Layer 3 of a small transformer language model trained on English Wikipedia (12 layers, counted from 0, width 128). Numbers have three digits each and are written without spaces.
Take only the direct path to the model's output, skipping the later layers: a vector added to the residual stream pushes a token's score in proportion to its dot product with that token's output vector.

Output vectors of the tokens that the questions are about. A number n stands for (n - 500) times 0.021.
"N": 519519521483480509484510502482481501467490500511548506525478500502508491484480502505526486487495491508492497480494487492500503477476472539508499498464502506505500508522451537515463534511504506476502483505488499499487493482506538526517503508487517494496499514506490488490499511475489522505505492503523458515506508460486507538522493467459501514542499502480559475508506551480504508508499
"C.": 479511494482524471486480494467467502509553496489514510522510497425542481515485486494480511481481482547534516494506490520506502457469541514498493495460522480487496523498436498526493555485514509465510474511511553466469483497485537501548501511464492558444509495464502528492497503527501522491510481504528436506525532492493490508513508490474499468500501512478573484492505501484527604492502
"ife": 513514512441481477510488477478514500474483498495454470511492475490544507527522506448458511545499502468480514495462506517505471478506562598465513526469490484477527473488486507491452477523500494502529512527514530506475506505510511493523496534470491498529490487452538514485511485523510550484483430498491480475480489518505504500513468489458527515481521510512577570515509495545526531472504
"hol": 545505514451473530460436539470466501449507505528501492463490566449493464483487470484441525486502507474500497526482569520479531514474519509529515496471498484482513529485509556518539488507462517518474473489552483491539542521514496494528528529495488490482470483486532506480529509485465488480469456501518484510558501500507525467534444510511558502483506501500546504529502461562510458489477
" medalist(s) |": 548490568494454556513500492497452512486534483471548544514500563493509475491528480474492501465492511512472507471505513518504464501454505470496514505483487451470530558477490504474520530480484515485473496501496503486498550514466502445491524500446520530475506439528525579518491517556517487472493479501514457483497523496498495504483492465541502510460443498533563524502493524523476493512487
"edogonium": 609571696500418744334420362399359516431615587356586591545369713371401446520575553467381542366424439552405593569377702555420385551411603676521392553371539399328643632385406556472415576629404611385609367414525644399555662683382412560632563595301594550597523446289567676231350519589396594372351401472610357482573607814602327457642433397442557364350412405542967777390480557513461670390379
"down": 516536537470448522497481507473475492492478474509470475508441508505494522553515525449489531446498470508522522488541577528501496502481491548486483531472536492495493543423452540487521527541504481464497485516491487490530541528492519512480528464476463512509498511506503509457520500531475445517484492494513498507503477524512469478568494528498522477474487469551528519505441446513501532520497
"stitution": 507519510496460526462508489461485503481515525489488513520508576482468473489531525492502460521434489487520488503483535521507526516455487559435493509490532496485526558491492523508435511503457546475528495473512531471501488487478464467544546531515460556499508495499511491473458523488505508476530504501502472472496541508528474481500544487513522444437489465497549518498484506530509561509488
" performan": 639528545489416646411459441444378508457564554432530570521386637429448485509569548488418534440468477514370553533419633536427450520463541605502422554412560445416578591439428563504436554545453663403595467452505550412522587635341463553559607554411540522569509456367582610405430484545428552433401432485555399461536548756573414490558464419464616404407454394564740569418499520509478631355443
" rank": 483493488509473530511499488485476496493519511492543471537465533461475501509520531525497532488492493522512510546479504494514495493489532505515535505488516478433497516503477522504493484498477510472492491491527522452543513509512505506487500512505513511530503456487514521489453509480510542498490529497503489499515503501492493527487490504462503487473476489512488545479476508512481484515469
"ament": 467535498474459477520432469469493498496451531441442506507478523493503484526491514470535494457499548497447534530484524515481545512464567520501533499509511475418493529484433526489484504530538486438479471539537492500504493603501484490535531531447486481511534512521507500417507505514465472502485504497481535521499523559525501529474484525458556490498455477502565568466501514444560533534485
"gen": 530466520522462507470470513502450502474493528457525488455540558472482481489473497510501489534474520436502489483483526480501518473456465565557506478505521500468543526428533527488471505529469567476525532533528522509494506509496501502465543502489514517512507489490494480496538545506450522466500467506491507493513531493514489495515484522499521481511493456488562500485498470514515521486466
"\n": 435487522542522513514488537476528497470483467510482530553500493488542522510474495540483490531518530530487461477479480508524499514476484512499495504508488487491483485522508495494487443525510528519537516510522477489518503520514476456523491485493501551495511521494493502523533480553438515507498506502482378493505477477477512484500516517486495475523502489503510495494476503507489501501507
" Chart": 516491467526520534477473471509492508489552526516497496496463495454484486532508513504487489503468475498508547522518571526513470510492499492512483497526511465451513527462514530499456518501509523446503466441539522486528556505484514505475555523500527495519492454475508487534512491478469538434494514501481434507539516495499484518520488473499569452518500495518528512462496497531486490488456
"\" – ": 537543516533498513471486505490526505453517496475489508535463488492508524538504537528448476488500503512471561504447569496511465543465474465472489514521478499464533520461490484508506507496504558498525472480529488482504568564464519506495497473441514509546489494454517530469488482550413500478509459501487495435511523522496494484533512480491552536538504468520557511488492465488513516461446
"ged": 540520522539455532476527529528473496534482503491503525449517504517515513523524455444493530462506523511486518483454484450505527460506483491531542508513496455434525530473463512475493480564487514454503473462520514490492523523490499489473535473519507489525535509457518536453486531503446495498528474501496516443499544502508482472490515487506541483473472479472558569493544495517490533523472
"|---|---": 619558682502418702337422359406360517423630606356584603549363710384396452521576562478392549359423425549390588564372677567422380556406607657528413562333537355328654634370416566470422582617408612392602373422520649398549620662402416552619586595331591554598515445288593673251354517593372600388352405474614370480582618820610351459631436385444550343361389396552965776388492566504464648403386
"ing to the": 505469518519495540486459463500478496507504493489494522498481566520501532473465516483501496433495505505469530515423546517466502486504525509505530472499491505517512523471499497498512515494509518504510539479507533521463541553486535484522517472445499524468519487439478511447501523494464518509464515496524481511511488525498477501483518497464476505480509504499550559519532501493496502475495
" Location within": 531511510482491590458460515514539509460488488481508578512495519409510525486481541552481516453478539531425481478479544515490476555489526515524502509487459473498520518500486533497482489482482483516521418449468499526472484503464500521514465503495526491501523463467460507501531509535471504486503500497482463480577506528549513512491551537455502472437477530504565542481498528527451548486471
"- Binomial": 538500531522497549512480457496472503523486498449501535543492559499492530491511512523478498472456501508492495481457525579489455544515521542497498515513514453495468451456453454479463537510477545495573483473453480525516548571474482484459538530443462505500501490442490533491499516549412513516478467491497445494560528510494495519524523499444563483493489500453578508518463584502508519469469
", P, ": 605565702506423739348417348406349517434633585392583574547366733366418453525558558482412542374428424537405599555386687559419394558409597663530415550352537399350617612381418571469420573630391613398592381415519653408540636666396421551585564591321593544587505444306581664244357517582373591392372413478593369481566603808603333461632435384448538351361420406540965715409484560519459670400399
"ered": 476507534497449535492498484527491494489509451456505499470496490512471494502491473470531470476525513526417507473489517491501501547511522499531457498494528475503570527500514475514514516517521525500462482474510511479499556541524469513476517524458512438517512474490500517463527548479502494448501499503527498469494492545544512485560473505464559471525475473462558517521477484502486525496521
"ador": 505478518521493498455486453476492506503490516450497505499512539505520487516496551487476517488545494518500535545496551485474450517439509516506494541517520486507576516480496509465452502553467490440499471477528507494504510486468482553508490539474472551494502490467507475500509516518503509465516479498533522453523506515527510479497473508517496499488436487556566509484467492456504541482490
"edic": 511477536499468464465456547490495503509479550508488523497489524495494469533534460486501496487495505496448513548489511529479498509531521489493504518494500467487513549513539507514461491541476515505520425510510498495459523509543489509487552531474489457484510485491508553425513500459513516521463451496514531495541489518467491498482509476489532488477489488486569560460504493511468531499496
"\n\n": 433483518541526517515470534487521496488488478515488521553501508490539525500480484546488494513514526545504447484494495515514511511478491509520489499520483462500493467524482495481481448526511515508538513513523490495503493515517475458518500484499507553480511529493495493508532481551440522510502502498485381499500477475487503482487517517496500480513503494505519491498479500501495497502493
"ction": 542529517509448494554500513443452507458504503491495470534512550512442489522513545486499553535512488495473500542464442470453496489471526564484524510523508460460526550473462505474468563533510459443489464477505477491487531536526488500522558523475528549477515539453508536467460506490522477454496526501515470478471529517525503444514508504408508501487509516552557500450513467507502553489505
"ersey": 508491478497467504458529506490469508464571530472514549496484517481485491518499484485506490446492473505498530517507490498524508483458515524510449517509517485506556477459448519520481524523503480518521472470483493473529508529499527473513513525474522492509483508469513527481473513556432458471526492493537492510511529529531478490560478485433538498469520525489573549507461469509502520475504
"omen": 467527490512486508496431483489474504510466517488539496492491543448478479497529551517488500510468480454507511507456522543486469462500514522503478500446453480472489530509495550511487445569481482517515506469513511510472518518483509492501539486482492505485474512539485516473505534499504511463494490497535498525504484483516507506561472483488544512486501490498593556475510524478502566479521
"uments": 486509523461488500529489459476423504497486541498495484495508553515504457534519537507473497516435496527463544526470532439511510478497535562490461503502482474517514491483524590498459523532501486529501506491510542455474525578484454448509507543478473487522524455467482500478462524543489516520506493498530494487483559561500482464506507467459471525506517492539586473469484470494506545488446
" p": 518497514514508519524488496486485496506474503508510486522487523466491475513509503531493512483473494528508527500504477503513495458526503496523503498508510501482484510506477477484496484514502530513486490493510488485487484475502501514510513512516516472491484496475500521493521486506481481486483494503535484494508517520476494517503525515473511507498515525515482511528496509470499466507494

Each question shows what one neuron of this layer's MLP adds at an activation of 1. A number n stands for (n - 500) times 0.00083.

n138: 552564391668367408491482588481661411512403372508596452498449621467472644704505316358457429488363665858621361524480569445691533517456359444515518391526439631592813357394389660388628313365555680489634414666496585552629355529606761494526606508575401597292579655321339511376615291364407293533576262389446409298445597659719266485402429516639491451311416600396421577471401645609572597689519
Which two tokens does it push up most, strongest first? "ged", "\n\n"

n197: 523615359475669752655597429447429724511570619403620501582419567519605618550470472434196425429512588631391622392482535638076755636366480261558746354368372474561556481436480457457578398570636538345530599510361524599652404561590552266375564380456665482413674459530353036485604397585504550484622451271615749284714480601391382539119598571564560549530626395541485545273617368671533247368632
Pushed up most: "ing to the"

n107: 609510608359578480367368505441472573578551625300692437518412598656502474300509557609600561517467213393541415465375531573453548477374474468511658474525467407267540348508660793399370594264296689261531431508499815620584549392608519532518568485813509390759374539619832421495319546435340434334487503632394509514361384489450512482426462766474499471537438672525482675488460544430446492601347
Pushed up most: "|---|---"

n187: 578465469446539417580574381433642395555520617605403399467409728529529538449668534336551382473423436385504482566388642543300475589397510395488505446584587489551462503616592618476562541588475612417517574358569533474585269364470493361340401441617580565582452513583575528553318550375532461470602483549458481415576436530540534641419435488603620453412583325492604533631315455591630491388556
Which three tokens does it push up most, strongest first? "stitution", " performan", ", P, "

n379: 495454345481439406567503339376493516427361521395580378418415426529359535339466531431510614622466511413661595564459462563446465576636570429325553569472645519362428507685573642394438588659541554418553426311498636665499510574629535474457308387489585581541616479452502557614498473315509383500559635411372487288564630711284527542428524491575512675607421490549421440424675554629579467458464
Pushed up most: "ction"

n501: 513449415512613501421664421485515374431668389440534506643447521571458368595401432419704395632553568398448268477606374704667454575344509519558464502541342405536470568698421528479700459439462544582331551493614496338766420480403488514662465351540654518616332417676487631542579451296442340526518550416501542394512272571298359556455615477519518483483681549366589595443553547446648572585511
Pushed up most: "\n"

n294: 509445639565338494617519598497369331576532491565460635369453430542286561636339669404501629329451356605561479564626377391473666484555451428481496360476511501417515315573344642539561599597503569516538519461638467662471340289540537483427483373424371603608732537605481354434714533479584438619638678334442492513478387436535491581639419565504432650511498546441442484438311530702382456451450
Pushed up most: "down"

n358: 381478622553584439390652520473428365462463574454521561454513644376610353554336510397544450391575491524517593471473308522653507441425546648448448528624462532411539591462569495519533539412494440785332393518621585414486578479485696516441469314484527397582441603482421559407394564595448465536674406563412561504379664493480582465620439509629553423404589415276392548599399398464463523618720
Pushed up most: "ersey"

n344: 595341502518379418482306507513558444444702511558408714563488529289516321475491458515288540427586411519586327301465361288479415455485499504408553522687580605406481481736497681533538282491439490594518671324549554424564562485462392547519438581659201562624541561472488619589612523529566546658384635454504371456631491530538469595448460510598469487444562592485471566572555514346473581576402
Pushed up most: "\n"

n144: 534498315741656569392437571533452564289508716465662508523684698678379247551311491534734419491674444556366529535590609481306445318479451425601438336415392567368479495421446766804362584682521232399484495425563319448721405628574475532409456483483537467585401779523848563481496445450380493491321321546549704461654479469464185416518570539512551300287564506500549418280355485564745395728449
Pushed down most: "ife"

n214: 525439533626460641528276536361465518517340629465549478445255531460549344722422585476522378348459469591648524495467573366676529391292406675577534478646551546376747576401566531416425550512373499616570306644664434531447338540538490608431516449554387416628494565479419460596584401396331624520679474666597424474546504409487529344404437415555540520289721507541470286609633511527588404540553
Which two tokens does it push up most, strongest first? "gen", "hol"

n412: 512562441626435527711264348527598634365515664534686296598386300443488536582561463664354786684388273449624611464619594464745741472616628345485492774504575456211354353382572808525869436506684676561543259466682728400659598404418259402438477391316379531560518370364466356569487451522478641427523416318495341309446522513653558426539294600841441485592404509429325240456509562503524523426418
Pushed down most: "ing to the"

n238: 466351669440464491535566523472377307484500376597408524396450684479492450553575523682546432733499508493506586408534462523419578524579429728420440309416648348366536574546424552417506302445326489548588509652440477461554492468431659682614578447497218487614425569510412484482329700422340529745666372523601530449442654320571606384504519577475389513365613564329385393633619554538627535467612
Pushed up most: "stitution"

n233: 589518488352342848389505408381608499483401444606187592527494401318488505423398532382468321426433476468658473562499546474585595433439508449602447551671529615552523481384691333595442369353699570588361591411461581614517559392397668387584333680473754381386532540503539320392458637515480437409680503608733381502406431537625610506568482464559693394454402408495605521565628455596529511559431
Which two tokens does it push up most, strongest first? "edogonium", ", P, "

n436: 421408626564405609665702478371588624504691550278440422496465081636676238265629220435548555416126768544482432460438587567356529578376702552575661429514573594472537419379584526616546173436375395426553419522307504622471482491521573457569625651517471605439376528584425700414629832588800399389585752511531529494483432636496658395392542321575478423749407400342412502499468508299538412412635
Pushed up most: "ered"

n453: 482454391515655389476376512510426588687529565499626490404599412374487436409574483472499724608460474587402418502537419541544426682616271453609595536641551320410553603532578311261446532517610637525480720567566605364483199644567458307721614516359321496455520459233521641293699629566588465485607438363551341583614624618428287461325340638304477608608518339423485441559525650635469482579411
Which three tokens does it push up most, strongest first? "|---|---", "edogonium", ", P, "

n337: 570367366368436554530460655539478589597502448609524477602419500525554597308426709636422491378532581401661575404429414478502513719374579414495467475356575672515345617675474551334581439457574602489591488371321476563302601495434611454425632484586487481375481529540498624460617426424517630547265474349549455637454519486536590531434415447511630454462388489601764548582488269410463556459452
Pushed up most: " performan"

n108: 579506476561579509445342555473678489397712543456480620655509331702699505281531606497513496293581583402588459480589424556506676550434510594510495539694449624342433433279509451546620652528496530450644305514434369388389431393550535575554579365582593713585380452573490374289425430487553549384469418299308501274502544528634540544514535459492459506433522584530461444544712396501419428621431
Which two tokens does it push up most, strongest first? "\" – ", " Location within"

n22: 457416497461459532554398428559502389591530648536419452366605601332573577373517640440506509567555360469392659583466618548453518615560656444610535626439513551478355438593490585545430473452547447555483671395448391543506471452509378414481418406511609547454502307495464556469430547469489510321695552420463532515502449639666626748522364416468598524533574496499395500398463536375661305336524
Pushed up most: "omen"

n424: 619570338464570536558470561564406679568491231510507616691537714457577574638528511321559461372408642505583525285400593560530517693379439676339563333639241460380329553344716350538569524480431533687471413762564411253462464412624488410361483554525768791354541526452401472601546437508499499441520716557642433673252418589500467583509466516447423517422414266499508582585336415559185339729563
Pushed up most: " medalist(s) |"

n221: 740377486588564524517535456442569439357509406289575543391536556499494576280414705306469416541653385551417450371438518459527564527621363618476681618500521584422554426565524607450367528570592388327404394448464516537530318499520468535465503422602406291509461573427537339476486512477549552539634416545523435392475421550664513629422552435541510585656604388490490464491568574643736517512549
Pushed up most: "N"

n172: 591711498542574383399599467550447533501384569406551638520418414580544376501450478505527744664327496512485568627501451465447505543613464452707476479527465315399559574530553518532486537696674681535376524608403524454444524560314586491629550308504481477266434421619383521418388272438474466570404505606499619408536569456503363624500482533520359408701374679414505464523473411395356505593602
Pushed down most: "ife"

n81: 426378597543594447445429566612453576441678489582434461473458434442517443613354491568585421508446507712674379440490505546341459489278488461569255333793441636659399537338376399494440582572536382579578585518451451523532381394427594698449753571558446322419483584578498406460450474494274595719380434612264611454665635535610696367667599460287520686386538513559674474492254382481561563455485
Pushed up most: "ersey"

n246: 772434549575526497648439568492547513462709649314578389508481513629701394439400658676451611363609246431465647156705731588541612402496594449525530735659666488505451515427621564334468427276496578247560594449539818220302661403349458361639404598789443366669480586534706340389427333424437419562456584416387455399537628589473366484349449457466308254481339606596371759375518438351635324563665
Pushed down most: "omen"

n490: 525433425591452268453570583554585321547456636608513490422579412399508426543517384560533685541599485293425336592461535705558582470468519454304509591666615359538458459527434543522440503532479632394551513465453454384503453533328513578655366490525588505504570501478461460612408446439497427599451645435453530353537393735449406544531576566405595445537480271491468726673432709292638333586528
Which two tokens does it push up most, strongest first? "ament", " performan"

n303: 336438493398566489422340560566705554804372501452401417574645293471537628525302396593245560375446556686522443616505280392300346565598599667632328632544479369638476282388425547247389372612591486319687427635572509187442466529378329411430515498359509658522839612347622428742685445604354693378546566454655396741452865494394471358275666653491402458772532569539734436672248440660585472456500
Which two tokens does it push up most, strongest first? "\n\n", "\n"

n365: 666522513578441498360431552579664548484411466445305693536489464351502702363449468530546457371608486475517621431530445514578552547530408437513444423509374412562477516357473414415571432481620689526605491640542531366538467517386436426624486499388566488462399499326442469721489351492506429599504473559499423551487456620665479599334399507387563495625551459586525550536385676550538430560582
Pushed up most: " performan"

n168: 585518441426409517580521624395515489406474364612522403569488425615520327298448434529455543427565407408582284511499721440494648575351452605531502595574352564456525615410626525620524578360605351533726538471545487460377523471247536612365625532591187658483404654544531611381564660440450528637284571467587436523752650485595435445444467479470543609582341503494398492443431641366681362560424
Pushed up most: "hol"

n100: 364455468579555538501441546566419500308305464535603516434499494519414421440324484722612508524321495258487528374486542569553658480531348462543399509626455719609480559507427561626624339555371426451475524465570487719589673439412632398461565444391386428497534427659483680444605458393476614488321432495462509691441602546633571482529551513390654438388519616412553476560501460515464494560510
Pushed up most: "omen"

n181: 434426731545490542593415464675408531437636671530544414440585532366385453607384518546585612576286467457571491423359491467588483427539383280485768424541342315518511500415577449546471566564465585517524406569640533369519547381561492548592509485553434624434399648443472360540478459560647527541523629430454506358577364341441504739433537499489563779350576421462655448416586396588412583491361
Pushed up most: "gen"

n117: 505689295368445653512431293362426407373392451430570742565441457565639541409562724634569255463435507362550502431298503339501341768468333559645721500339452671363713581325392378402450557443444370594722469557658503557664345407340625401751459478767449470451698468554844579505518398478526462433468571482363478299520553377526608867408601513526278443716528561354418368619422578580422804475328
Pushed down most: "edic"

n437: 541572635664564495529550438271444557475712476471480546342458637439668563185457586454579543655646519437558484506539419545320351487518478628381481609470624491582705545614467364422621503425525579308395533457421474583357413543536468499519513461363487386467614594437486516624404499482332427506548518544539576472567448314714578416461532574265462494500535626471494521405551444587456476445532
Pushed up most: "ction"

n20: 585519586557437607503347455410553682449465667542448347476408461459576464366604554437484516520561481376475357436519794437494443566429509577478714616524582554356425352537650628600410488439447736526519311422659486641399466544537316608435651339510556254451269404461516538655694612544391433318602511650472368381708402510405585535418305369612558513458642450454376463506579522578589443536504
Which two tokens does it push up most, strongest first? "hol", " Chart"

n164: 453684364445415537565820445512358422413472544336518434438564695502457545578386409775604334458625470473396709548470231519535626612560305624426503582530632427259491366434615665645348549517387512661452430536535382614699489476530374516267538534681500406629178342640560497534538519346431480418443472531636524475648438487492334571444443674724533544467637413374561346386482385461529582556589
Pushed up most: "gen"

n36: 577431418456493552557609641664613428517495420537560585434510395603535445328628388466426441451364637563536498496454454532584453456414426628570513625547495498591664402664388522455481436378493372641555494545593514468494314518478455500507399532661435489519428381548372574395537496477491523538588590639541502394605484492516513427416521526518489261438523423473571502396517536561476583427470
Pushed up most: " Location within"

n310: 355276413477430506548338606435452494510375351598488640622412292487395449500439579553441447495533382621609587706515449592601615724376420384459427498334485462482271675511495289388598589635780646536484484653473593387519511461678481552475467391355681614581545461534545622340491625504395465602653487389460367602675496564465541489592266360386433659435620388482267567527502741494540490400574
Which two tokens does it push up most, strongest first? "\n", "\n\n"

n265: 533403472543519453338614543598601581510345410466653463577344696455419531293535589536728616675592578416629626434558501412407568318628384532576661466559539415424564434351556488397497536464556497681498564637574308436444454535469368360252470331621561695478378521567617296187606575512579455404705388600373449581525518825623324425537510374616491532584511503475573401471402582477380376439493
Pushed up most: "gen"

n250: 693470694635578627545395527359443567391519522236329391379472525284651506425285384357459475606354252312534572407708581529524628429508679543412665581450628391704542413565649686508526560658499420728559220567571476345553401404471489511494406545580338641434563744547642511559388345646660654465595574482499338294633566427467336358329473692671392429591416616675416336595578294644495245448554
Pushed up most: "hol"

n478: 631478577626245417469535593669428578562532581448554319479592589420527379555471672384727450458617584492620376299512395548454656492460418614640552556622537619539492516376569483565459393490285373465391410380449439417658364503424479570402621245589597641504434546456521681413582627655635486429502476302397514485447632611342475259622618529490600597578436399350499502431563307422374482574604
Pushed down most: "ife"

n211: 672659402682539511495325659563682634585325384529475458538473443444386631469502508353674346692333496746449550639495438458491312450479594467332399458587640438432443376321606538421386561659469559459658614482443371244305552554501678594631406588439601520594296611493553628635625173610398346566460628459253585498428503482493304614509450329695365642602305646609501402545432576351410766313588
Which two tokens does it push up most, strongest first? "\" – ", " performan"